Layer 19 of a small transformer language model trained on English Wikipedia (23 layers, counted from 0, width 96).
A neuron adds its activation times its output weights to the MLP's output. To switch it off is to set its activation to zero at one token and run the rest of the model.

Output weights of the MLP neurons that the questions are about. A number n stands for n times 0.013.
n2: -36 -29 -42 6 -3 8 60 1 -13 8 -9 1 20 -40 -4 26 -1 5 -10 10 9 -4 -13 25 -13 -48 -5 -4 18 19 -9 23 1 42 10 9 43 37 -17 -18 -17 21 15 -5 -54 24 35 15 -6 -13 -15 -6 30 -1 -18 9 -28 -6 18 -13 -12 -28 20 -24 16 -10 -5 0 -19 -38 -17 -38 21 9 -8 -1 -11 -31 -15 -15 9 -10 -30 1 -34 -40 -10 -17 16 10 28 32 3 -28 -28 7
n3: 8 3 -11 4 -2 5 24 -6 -68 -29 2 -4 -7 14 -9 -43 20 21 -6 3 -2 27 -14 22 -2 11 -43 -48 14 16 9 -25 -35 4 -27 13 18 -15 43 33 20 -29 -3 -33 -33 -25 -5 -2 39 21 2 1 -5 24 -27 -21 15 23 14 6 24 -22 0 19 -1 5 10 -26 -31 -19 -28 14 18 1 -8 2 21 -6 -11 -13 34 -20 11 -7 -19 -12 50 24 -33 30 -3 15 -3 -14 22 -9
n13: -20 -16 23 -16 -9 -30 15 19 -37 51 5 21 12 -22 -41 4 -12 24 24 23 -12 16 10 -7 11 -8 -22 3 14 14 13 -5 -5 0 -11 -15 -37 -31 -14 8 -26 4 -15 42 -22 18 4 -17 28 6 4 -10 -8 0 36 -39 22 1 -9 2 -33 33 -12 3 -10 8 21 46 25 5 -1 17 -18 -2 12 7 14 -11 -15 -9 -37 -47 36 -6 -30 14 -2 -16 -13 47 -12 -14 14 8 66 -3
n47: 3 -23 15 -9 11 -5 21 -17 1 -13 -16 11 -23 -3 12 -21 9 12 -21 -9 23 17 25 -1 14 -6 -7 -25 10 10 -2 -42 -9 10 1 -21 -15 -4 -34 -9 25 20 25 -17 24 -43 -11 -21 18 -7 71 -17 18 8 -2 -2 22 24 -27 7 -15 9 34 15 -19 -26 -47 -4 12 5 -35 5 -10 -7 24 33 25 29 22 2 -14 23 9 1 7 -23 19 29 -2 13 46 48 38 25 -5 -2
n85: -9 40 -12 20 -26 0 21 -36 -92 15 6 48 -7 23 -15 -20 -8 17 -19 18 -4 10 13 12 -34 14 -16 -17 -19 2 6 9 7 28 -8 -3 -18 22 8 -12 -3 21 22 9 24 26 -10 -17 7 -14 12 21 -22 -15 1 -29 11 -4 -2 -9 -14 10 22 7 40 3 12 8 22 -5 5 13 -27 2 20 -22 -8 37 11 6 0 -10 -27 -1 22 -20 -29 -8 1 -29 26 -6 4 2 76 -1
n104: -19 2 -22 20 -32 -31 -20 12 -48 -35 -17 13 12 33 7 2 -16 -13 -53 6 -40 3 -23 -7 -96 -35 -27 28 -30 12 -14 -17 -23 -3 2 -38 -19 2 -23 21 -7 9 0 -39 3 33 0 -7 6 9 8 -41 21 -11 -43 46 25 -4 24 14 -16 3 0 5 33 -23 35 1 24 -33 -31 -40 9 5 -27 8 -3 14 54 14 20 -4 -9 40 -10 1 26 12 -13 -5 35 -9 -22 -24 15 42
n196: 18 -5 -19 34 -9 -11 -3 5 22 32 8 -29 27 -5 22 -16 25 14 -2 42 19 -9 0 18 -47 23 -22 -38 53 12 13 -7 47 12 29 48 -33 13 3 11 -46 -9 2 -5 3 -8 1 -31 -32 15 28 -18 8 -16 17 15 -17 1 8 13 2 3 2 -15 -21 -18 -4 11 2 -11 8 47 21 -10 -17 26 -4 11 23 -27 -16 18 -20 -19 10 -22 -25 -6 -20 10 9 34 -24 19 46 -13
n241: 7 5 31 -15 13 17 -10 7 -46 7 12 32 14 1 -16 23 -8 24 37 26 20 30 7 -12 43 1 -8 36 -15 -10 10 26 40 27 -14 30 18 -33 9 -5 9 -20 -19 19 0 22 -28 14 21 -36 -26 20 34 -5 -26 -4 -14 9 -28 -19 6 32 -5 -7 -19 12 -15 -27 7 -35 17 -26 11 -28 20 4 -3 21 -17 7 4 14 22 -15 -12 2 -15 -17 -9 -26 7 26 -25 -3 54 3
n266: 5 8 -12 -7 -16 -5 -10 4 -56 -4 -35 18 41 7 15 3 56 -31 18 5 -14 15 25 -4 17 -10 -12 -26 -51 -5 -20 7 -19 -2 12 39 -3 -1 17 29 8 35 19 -3 14 32 26 -9 13 9 18 2 22 1 19 8 -32 -26 46 16 11 14 -8 -10 -16 7 16 -4 6 15 -24 6 48 -9 -12 -1 14 3 9 8 -27 19 12 -19 -38 -37 -44 -53 -19 6 3 -31 11 4 22 -25
n281: -18 18 -8 1 16 -11 -42 -26 26 27 24 3 -14 -4 -8 9 -49 14 35 52 -27 -16 40 32 -6 -17 -1 7 17 0 -21 -1 -5 14 18 -30 8 5 -46 -4 -34 -5 25 27 13 43 9 6 -14 14 -1 -28 -7 -26 -3 -28 -15 -48 2 -11 -1 36 -18 -45 -13 -9 -7 36 19 -22 -13 6 6 31 12 33 -3 -1 -7 -14 6 37 17 -35 -14 20 -28 -19 18 24 16 -29 -6 -24 -15 -4
n320: 0 29 17 -21 1 -17 6 4 -35 -1 -15 16 19 23 26 -21 16 -11 -22 26 -10 6 -9 -31 -24 -13 -25 -20 -30 -29 8 -40 -33 -46 -35 -24 51 22 -3 -6 29 13 -33 -8 21 -15 9 16 -20 -41 9 39 -4 -7 -23 3 -10 -25 16 9 -7 28 -25 -21 18 -9 -7 -6 26 9 -3 13 12 -12 0 10 -13 -24 -30 24 26 -48 8 8 15 33 16 -40 1 -19 -1 19 -18 -19 -47 8
n359: -28 -1 14 -19 -37 -11 10 37 19 -1 12 -1 -43 11 16 -11 32 -1 35 13 -9 -29 -46 9 -30 -13 19 -21 -3 10 -10 -10 -37 55 -36 -7 3 -3 2 25 12 25 45 -3 4 19 -7 -9 20 19 4 35 12 -3 -24 -28 38 7 28 -17 1 -13 24 -10 18 -1 -16 -9 52 -33 -3 -18 -6 8 27 9 -24 -13 -11 -4 -6 10 -21 0 29 5 8 30 -14 31 -29 13 -16 17 36 3
n436: -21 8 5 -5 15 -32 -12 4 76 -11 3 6 10 25 15 18 38 34 1 -18 -13 22 -30 -29 -14 -9 24 -8 5 -12 37 20 -14 1 -26 8 -25 40 -36 -13 14 17 -12 5 11 -30 -1 1 -18 4 -1 -8 -8 -24 -12 12 6 6 -9 18 -22 -19 -21 -4 -17 3 31 10 -4 14 40 15 29 45 27 11 5 15 -9 -20 53 31 -2 -6 13 -11 -16 -30 -19 31 -13 -20 6 -22 -81 9
n476: -7 -25 1 2 1 27 1 15 2 -28 8 -5 3 -25 11 -18 24 -22 16 15 -31 -52 24 1 -21 15 -14 41 14 -24 -15 -49 36 -5 11 3 -7 27 32 12 -20 -20 17 76 16 -17 -7 -8 -3 -30 -16 -5 16 -36 2 0 -1 15 -18 -21 17 -6 -17 5 -16 42 -10 -6 -6 27 -1 -21 -10 14 -4 -13 8 -8 -16 -6 -18 -23 19 27 23 48 2 -17 21 -34 7 -1 10 19 -36 -26
n528: -15 -12 3 20 -20 10 -4 25 -25 19 62 10 29 -32 -35 -7 -14 -44 3 5 4 9 -7 35 -41 16 17 -17 -1 -1 4 -12 4 -3 -9 17 -1 10 21 17 -26 19 12 -18 -10 -14 -51 40 -4 18 -28 38 -34 -45 23 -21 -10 -28 10 15 1 -10 14 -28 -31 29 16 -6 19 48 4 14 -8 9 -11 20 -14 -27 18 19 26 17 -22 1 -11 -20 -19 1 -4 33 -13 -29 -6 5 4 -20
n574: -17 -3 22 -1 -11 -16 -25 35 -15 2 -52 4 -3 -11 -21 60 12 25 17 24 -8 -25 16 -26 -9 -33 -46 -8 28 -6 27 31 -32 -2 27 5 -12 13 -30 -27 32 9 -17 -18 22 -10 30 4 -38 11 0 12 -9 26 26 -6 7 6 5 -39 3 24 35 -24 21 31 -22 21 27 6 7 33 -6 -19 -17 24 8 0 -1 -8 22 -19 14 -39 -29 6 -8 -3 4 -4 17 2 18 7 17 4

Each question names a token from some text and the token that comes next. It shows the activations a of the neurons there, in the order above. A number n stands for n times 0.16.

Then comes g, the gradient of the next token's log-probability with respect to the MLP's output, scaled to length 1. A neuron's effect is roughly proportional to its activation times (output weights . g). A number n stands for n times 0.0046.

"b", then "an"
a: -3 17 0 -1 3 1 -3 1 0 2 2 0 2 12 1 0
g: 20 -11 -4 4 13 3 20 26 26 -1 29 25 11 -8 20 10 -40 -15 22 -5 -27 3 -41 15 43 18 -36 -30 0 -9 -6 -8 23 55 -6 -26 2 -9 -2 -28 -20 31 -42 -19 -30 -8 2 -29 -5 25 6 -15 15 -20 67 -35 14 20 3 43 -15 1 -5 33 -7 2 -3 19 -5 -10 -1 6 27 -36 24 -18 -2 15 -11 36 5 -2 48 8 4 -7 -4 11 10 40 11 20 10 13 -10 38
Which neuron, switched off, raises the next token's probability most? n476

" D", then "ay"
a: 38 -2 -4 1 -1 -1 0 0 0 1 0 0 2 4 1 1
g: -11 -3 -57 -53 40 -36 17 -15 -14 20 14 -31 -13 -7 21 39 8 -11 18 19 9 6 8 9 -8 -7 -47 9 -27 8 2 -3 7 -9 -2 -25 33 2 -15 17 8 -55 24 -11 3 -8 39 -21 -7 -3 -28 -17 10 54 -16 -42 -27 5 -13 27 -22 -5 -24 -14 -6 -4 -1 6 13 16 37 22 23 41 -37 -6 -33 -13 4 -23 5 13 -4 0 -13 -16 -16 3 11 -32 -18 -10 -21 -20 -12 28
Which neuron, switched off, lowers the next token's probability most? n2

"s", then " =="
a: -9 0 -1 -1 0 0 3 0 -56 -2 -4 1 -1 -3 -2 -1
g: 21 17 17 12 -26 12 21 5 1 -20 -8 40 19 -18 -7 -5 -33 -2 59 6 -40 -77 -26 -2 -20 -19 5 2 16 -21 -17 26 37 9 -10 -13 30 8 -10 -20 6 15 -19 -3 -6 18 -13 -41 -40 -27 8 6 -33 -16 -39 -18 -10 13 -55 5 -8 25 1 8 22 1 8 9 14 11 -8 -7 -3 -14 -18 -42 14 -10 -5 -15 16 -12 17 3 -17 -1 -4 -36 -3 8 0 2 44 -39 -17 30
Which neuron, switched off, lowers the next token's probability most? n266

"er", then " Mar"
a: -2 -5 0 2 1 -6 -5 3 2 -47 -4 -3 0 2 -1 -2
g: 7 1 -6 9 0 -22 17 -17 -4 -37 -8 -29 -35 1 -4 -20 18 25 -29 -18 28 24 -22 -58 -5 -10 20 12 -13 -5 -28 -1 -23 -5 -39 18 18 -7 -3 -23 -52 8 0 -8 3 8 0 -5 -10 -44 -18 9 6 -19 -8 15 -30 -3 -30 -20 22 -32 -26 30 -15 -2 29 -3 14 24 1 -13 -76 13 9 -5 -42 -1 -20 -18 -16 -40 18 2 22 38 6 -8 0 -50 26 13 4 9 7 13
Which neuron, switched off, lowers the next token's probability most? n281

" s", then "ing"
a: 6 1 1 -4 -2 0 -4 -5 0 1 1 0 2 0 -2 1
g: -16 -45 18 31 59 -4 24 -6 -3 -7 16 -8 -6 11 35 2 2 -20 6 13 -20 -24 18 12 -9 -15 23 36 40 -12 10 -2 -2 27 47 10 34 -43 18 1 -27 13 -39 -1 -18 -3 6 -8 -6 -1 30 47 25 -3 -6 -18 -18 21 5 36 -8 -4 41 -7 34 19 20 15 -3 -4 24 13 38 4 -16 -34 -15 -18 5 37 -16 -34 -29 33 6 27 16 -15 0 -26 -4 29 25 -6 -3 -12
Which neuron, switched off, lowers the next token's probability most? n2

",", then " a"
a: -2 -2 -2 1 5 1 -1 1 0 -1 -2 -2 7 3 1 5
g: -24 32 -26 -2 6 -28 17 -13 2 3 -26 -26 -4 4 -55 14 23 -21 24 16 -6 10 -8 52 -4 31 2 -15 6 9 25 13 -37 16 -45 7 1 5 -15 -43 -3 21 -34 -9 32 -7 13 12 35 -28 37 34 -10 30 9 6 24 -5 0 43 3 -7 -14 -25 -5 -9 15 -33 10 4 8 9 17 14 39 20 -33 42 -9 14 -3 1 34 -6 2 24 4 -16 11 -13 -15 48 30 -17 -31 -20
Which neuron, switched off, lowers the next token's probability most? n436

"al", then "ist"
a: -1 -4 -1 1 -1 -1 -3 3 1 0 -2 -1 -2 -2 -65 -29
g: -15 10 24 -17 -3 4 10 -30 4 24 9 -6 3 7 4 -16 -4 35 -21 1 20 -14 23 -16 14 -33 -30 -10 10 -6 32 -33 50 24 18 -41 -51 24 -36 -11 -4 -6 12 -15 13 -11 -30 -4 21 -10 -26 41 17 44 -15 -16 19 -3 -24 16 -44 1 -12 -22 6 34 -20 22 -13 -38 -22 -8 -8 -21 -36 -14 4 -21 -7 21 26 36 5 -1 38 -24 43 -13 13 3 -20 -15 -10 14 -17 30
Which neuron, switched off, lowers the next token's probability most? n528

" e", then "at"
a: -2 9 -19 3 59 1 -1 -4 0 1 3 0 -1 1 0 -4
g: -6 12 17 23 -28 -21 15 -13 18 4 -9 7 30 -36 3 0 -26 -21 -46 20 -38 -34 -1 -3 5 20 14 -25 -10 -15 -19 9 -4 -19 13 19 16 -16 -38 19 32 -29 -12 33 32 -25 18 9 13 28 6 12 -4 29 -5 -2 6 4 -45 -5 0 -28 33 -44 22 -12 -19 22 6 -3 24 18 18 -27 -23 -33 -8 13 2 -11 -52 8 -56 17 56 -2 -6 17 24 -3 3 17 -7 14 -3 32
Which two neurons, each switched off alone, lower its probability most, in order? n85, n13

"ing", then " but"
a: -3 15 -2 -1 0 -1 -5 0 1 -1 0 0 4 0 16 -21
g: 10 8 -16 -17 -7 21 -41 -39 13 1 14 -13 20 22 1 23 5 17 -2 -12 33 -2 20 3 13 -2 24 -27 -14 -2 -9 32 -10 -7 11 -29 -16 -8 -17 -9 -12 -1 15 36 49 -18 -47 21 37 7 -38 35 8 -25 9 -23 -23 -32 20 -25 -24 6 11 -24 -28 -33 6 27 -5 -6 26 32 -34 6 -22 -38 -26 -2 -16 -40 -6 -11 23 -43 21 43 2 13 34 -27 -6 -11 14 22 13 -7
Which neuron, switched off, raises the next token's probability most? n3

" and", then " j"
a: -3 21 -2 0 10 -1 2 5 2 -2 -1 0 -11 0 0 1
g: -6 -32 -15 3 40 -4 -3 -3 -5 40 34 37 17 11 9 -20 27 1 19 21 -2 -13 -7 -26 5 -27 13 -25 -20 -4 -4 -24 31 -11 -7 0 10 5 -21 -12 -22 -4 16 -5 25 -23 -8 31 -43 13 -48 17 1 3 -27 36 0 -7 -2 38 26 -8 -8 -13 33 37 -27 23 -10 35 -14 12 4 -14 -31 20 -33 -59 -4 -2 3 24 -10 -4 4 -16 -66 18 29 -3 31 -4 -9 -25 -12 -19
Which neuron, switched off, raises the next token's probability most? n3

" the", then " S"
a: -2 0 0 2 -6 6 -4 3 6 -1 0 1 -1 0 -7 -3
g: 24 -6 -27 -43 19 -1 39 9 12 1 -19 14 -4 4 13 -11 21 8 -13 -64 -19 -6 -11 -44 -6 30 -16 -6 -11 -17 2 6 24 -12 -10 -14 -11 10 -20 4 -1 -49 -25 14 -2 6 15 -28 13 1 8 -2 -5 -17 -17 2 17 51 -41 1 9 15 -16 -5 -41 -51 -9 0 -2 -19 24 2 -9 38 12 30 -23 -40 2 -33 -35 -24 -40 -6 -15 4 27 8 51 16 7 3 -34 6 4 22
Which neuron, switched off, lowers the next token's probability most? n528

" he", then "l"
a: -1 0 -27 1 -2 -1 -1 5 0 -2 -1 0 -1 0 0 2
g: 11 32 49 -10 6 -6 -21 -23 19 -5 -20 -23 -52 -7 -20 24 15 16 10 -11 -6 -25 -4 -25 -12 -14 28 -23 -5 -6 24 -5 3 8 -2 28 23 13 21 -11 23 -7 -4 -21 6 7 -21 39 -19 43 -2 16 -58 -17 -14 -13 -31 -33 23 -53 20 -16 1 -8 -12 0 1 35 0 -42 3 27 1 -39 1 -1 8 -24 -24 -8 12 -20 -32 12 -11 -18 1 16 2 23 10 20 -65 -8 -28 14
Which neuron, switched off, lowers the next token's probability most? n13

" to", then " ch"
a: 0 2 1 -1 1 -11 -1 23 2 -1 -1 0 -1 -2 -2 -2
g: -15 -44 -4 -11 -32 -3 3 24 -22 11 16 -4 -27 4 18 -11 25 -11 6 -15 14 10 31 33 -1 27 -22 48 -8 13 12 -4 42 -12 -15 -1 10 12 -1 23 30 42 -26 38 -34 36 -14 22 17 -37 31 -17 -1 25 -14 16 -6 -50 -22 -28 21 -12 -32 33 -65 6 -25 -9 35 16 2 15 29 -19 5 4 -15 -28 1 19 4 -26 -10 -4 -4 10 -32 25 15 2 -4 -1 -16 -15 7 13
Which neuron, switched off, lowers the next token's probability most? n241

"est", then " b"
a: -1 -5 16 -2 2 0 21 -9 -1 -6 0 5 -7 0 -1 0
g: -18 -14 36 34 -20 12 3 12 -10 -21 -14 36 60 9 -29 -16 -9 -5 -10 42 -29 23 27 -7 16 16 5 21 -26 9 -36 -6 -16 -12 -31 12 -29 -16 8 27 30 8 5 35 -52 20 -30 7 8 43 20 -11 -31 13 -17 -17 -22 -7 -33 25 -8 -26 25 -37 22 -6 8 29 19 44 -9 -24 2 -5 30 25 3 -11 3 22 -16 5 22 -13 -14 12 -15 8 16 -10 -17 17 1 -21 32 -16
Which neuron, switched off, lowers the next token's probability most? n13

"n", then "ed"
a: 1 -1 -6 -2 2 0 -96 -7 -3 -8 -3 -21 0 0 0 1
g: -4 -8 -3 -35 -28 15 0 7 7 -3 -19 41 7 -5 -3 -24 -7 -45 -11 -16 -16 4 40 2 -6 0 1 -30 -32 13 -11 -14 8 20 10 -17 -28 -4 -53 -60 42 6 5 -24 -7 24 25 -46 -23 38 -22 -25 0 -7 -40 28 4 -17 22 -9 -29 -9 -11 -18 -24 -15 0 10 36 28 -25 18 -24 -3 -20 16 16 -36 17 21 -8 -37 37 -23 -10 -5 -2 -10 5 -13 1 15 -44 7 -14 -12
Which neuron, switched off, lowers the next token's probability most? n196

"ed", then " as"
a: 0 -3 14 1 -1 0 -16 9 55 3 7 -2 0 -6 -2 -16
g: 17 16 3 -13 8 8 10 -32 -2 51 -8 49 33 0 -8 -5 16 10 4 24 -14 -53 7 10 -10 24 -31 1 -9 -26 -12 41 -8 9 8 8 -38 30 5 -15 -13 14 21 -14 2 -27 -6 -9 -3 -17 -47 24 -17 18 -9 23 48 -28 13 -3 -17 25 -12 -14 -36 -50 17 -19 10 -50 -16 10 3 -8 -15 -9 -24 4 -4 12 -18 30 15 2 -33 23 14 -6 8 10 59 -8 36 16 7 5
Which neuron, switched off, lowers the next token's probability most? n266

"il", then " ("
a: -2 0 -1 3 1 -1 24 4 0 0 -2 3 0 -2 3 17
g: 23 -29 -1 -8 20 -49 10 43 2 23 26 -59 -11 31 -39 -16 38 20 10 9 -15 -28 31 16 -20 8 -63 3 27 -8 24 -47 -16 -8 16 32 23 9 0 14 9 -20 8 9 -1 48 1 -16 9 8 23 -16 -7 -15 31 -2 -15 22 15 38 -19 2 19 -1 14 -11 7 0 11 7 16 -1 -16 -17 -10 -20 19 20 -8 8 -41 19 4 -21 2 16 10 -16 17 -41 27 16 -33 -16 0 4
Which neuron, switched off, lowers the next token's probability most? n196

"cted", then " includ"
a: -1 -4 33 0 5 -1 -28 77 15 2 -51 1 2 -1 -1 5
g: 30 -37 -47 12 -36 0 -30 -2 -8 6 15 19 -34 32 3 -22 -51 -18 11 1 21 -18 11 32 11 -4 -28 41 3 5 -39 8 -13 11 -2 6 -13 30 17 7 -17 -23 35 8 9 40 -17 8 1 7 -35 12 3 30 -11 -12 -12 -23 10 -44 -49 -8 -6 -4 26 10 19 16 45 4 -7 14 -25 36 27 -21 -36 19 -8 9 -6 18 -3 -20 0 7 -2 6 6 41 48 -8 -12 14 12 0
Which neuron, switched off, lowers the next token's probability most? n320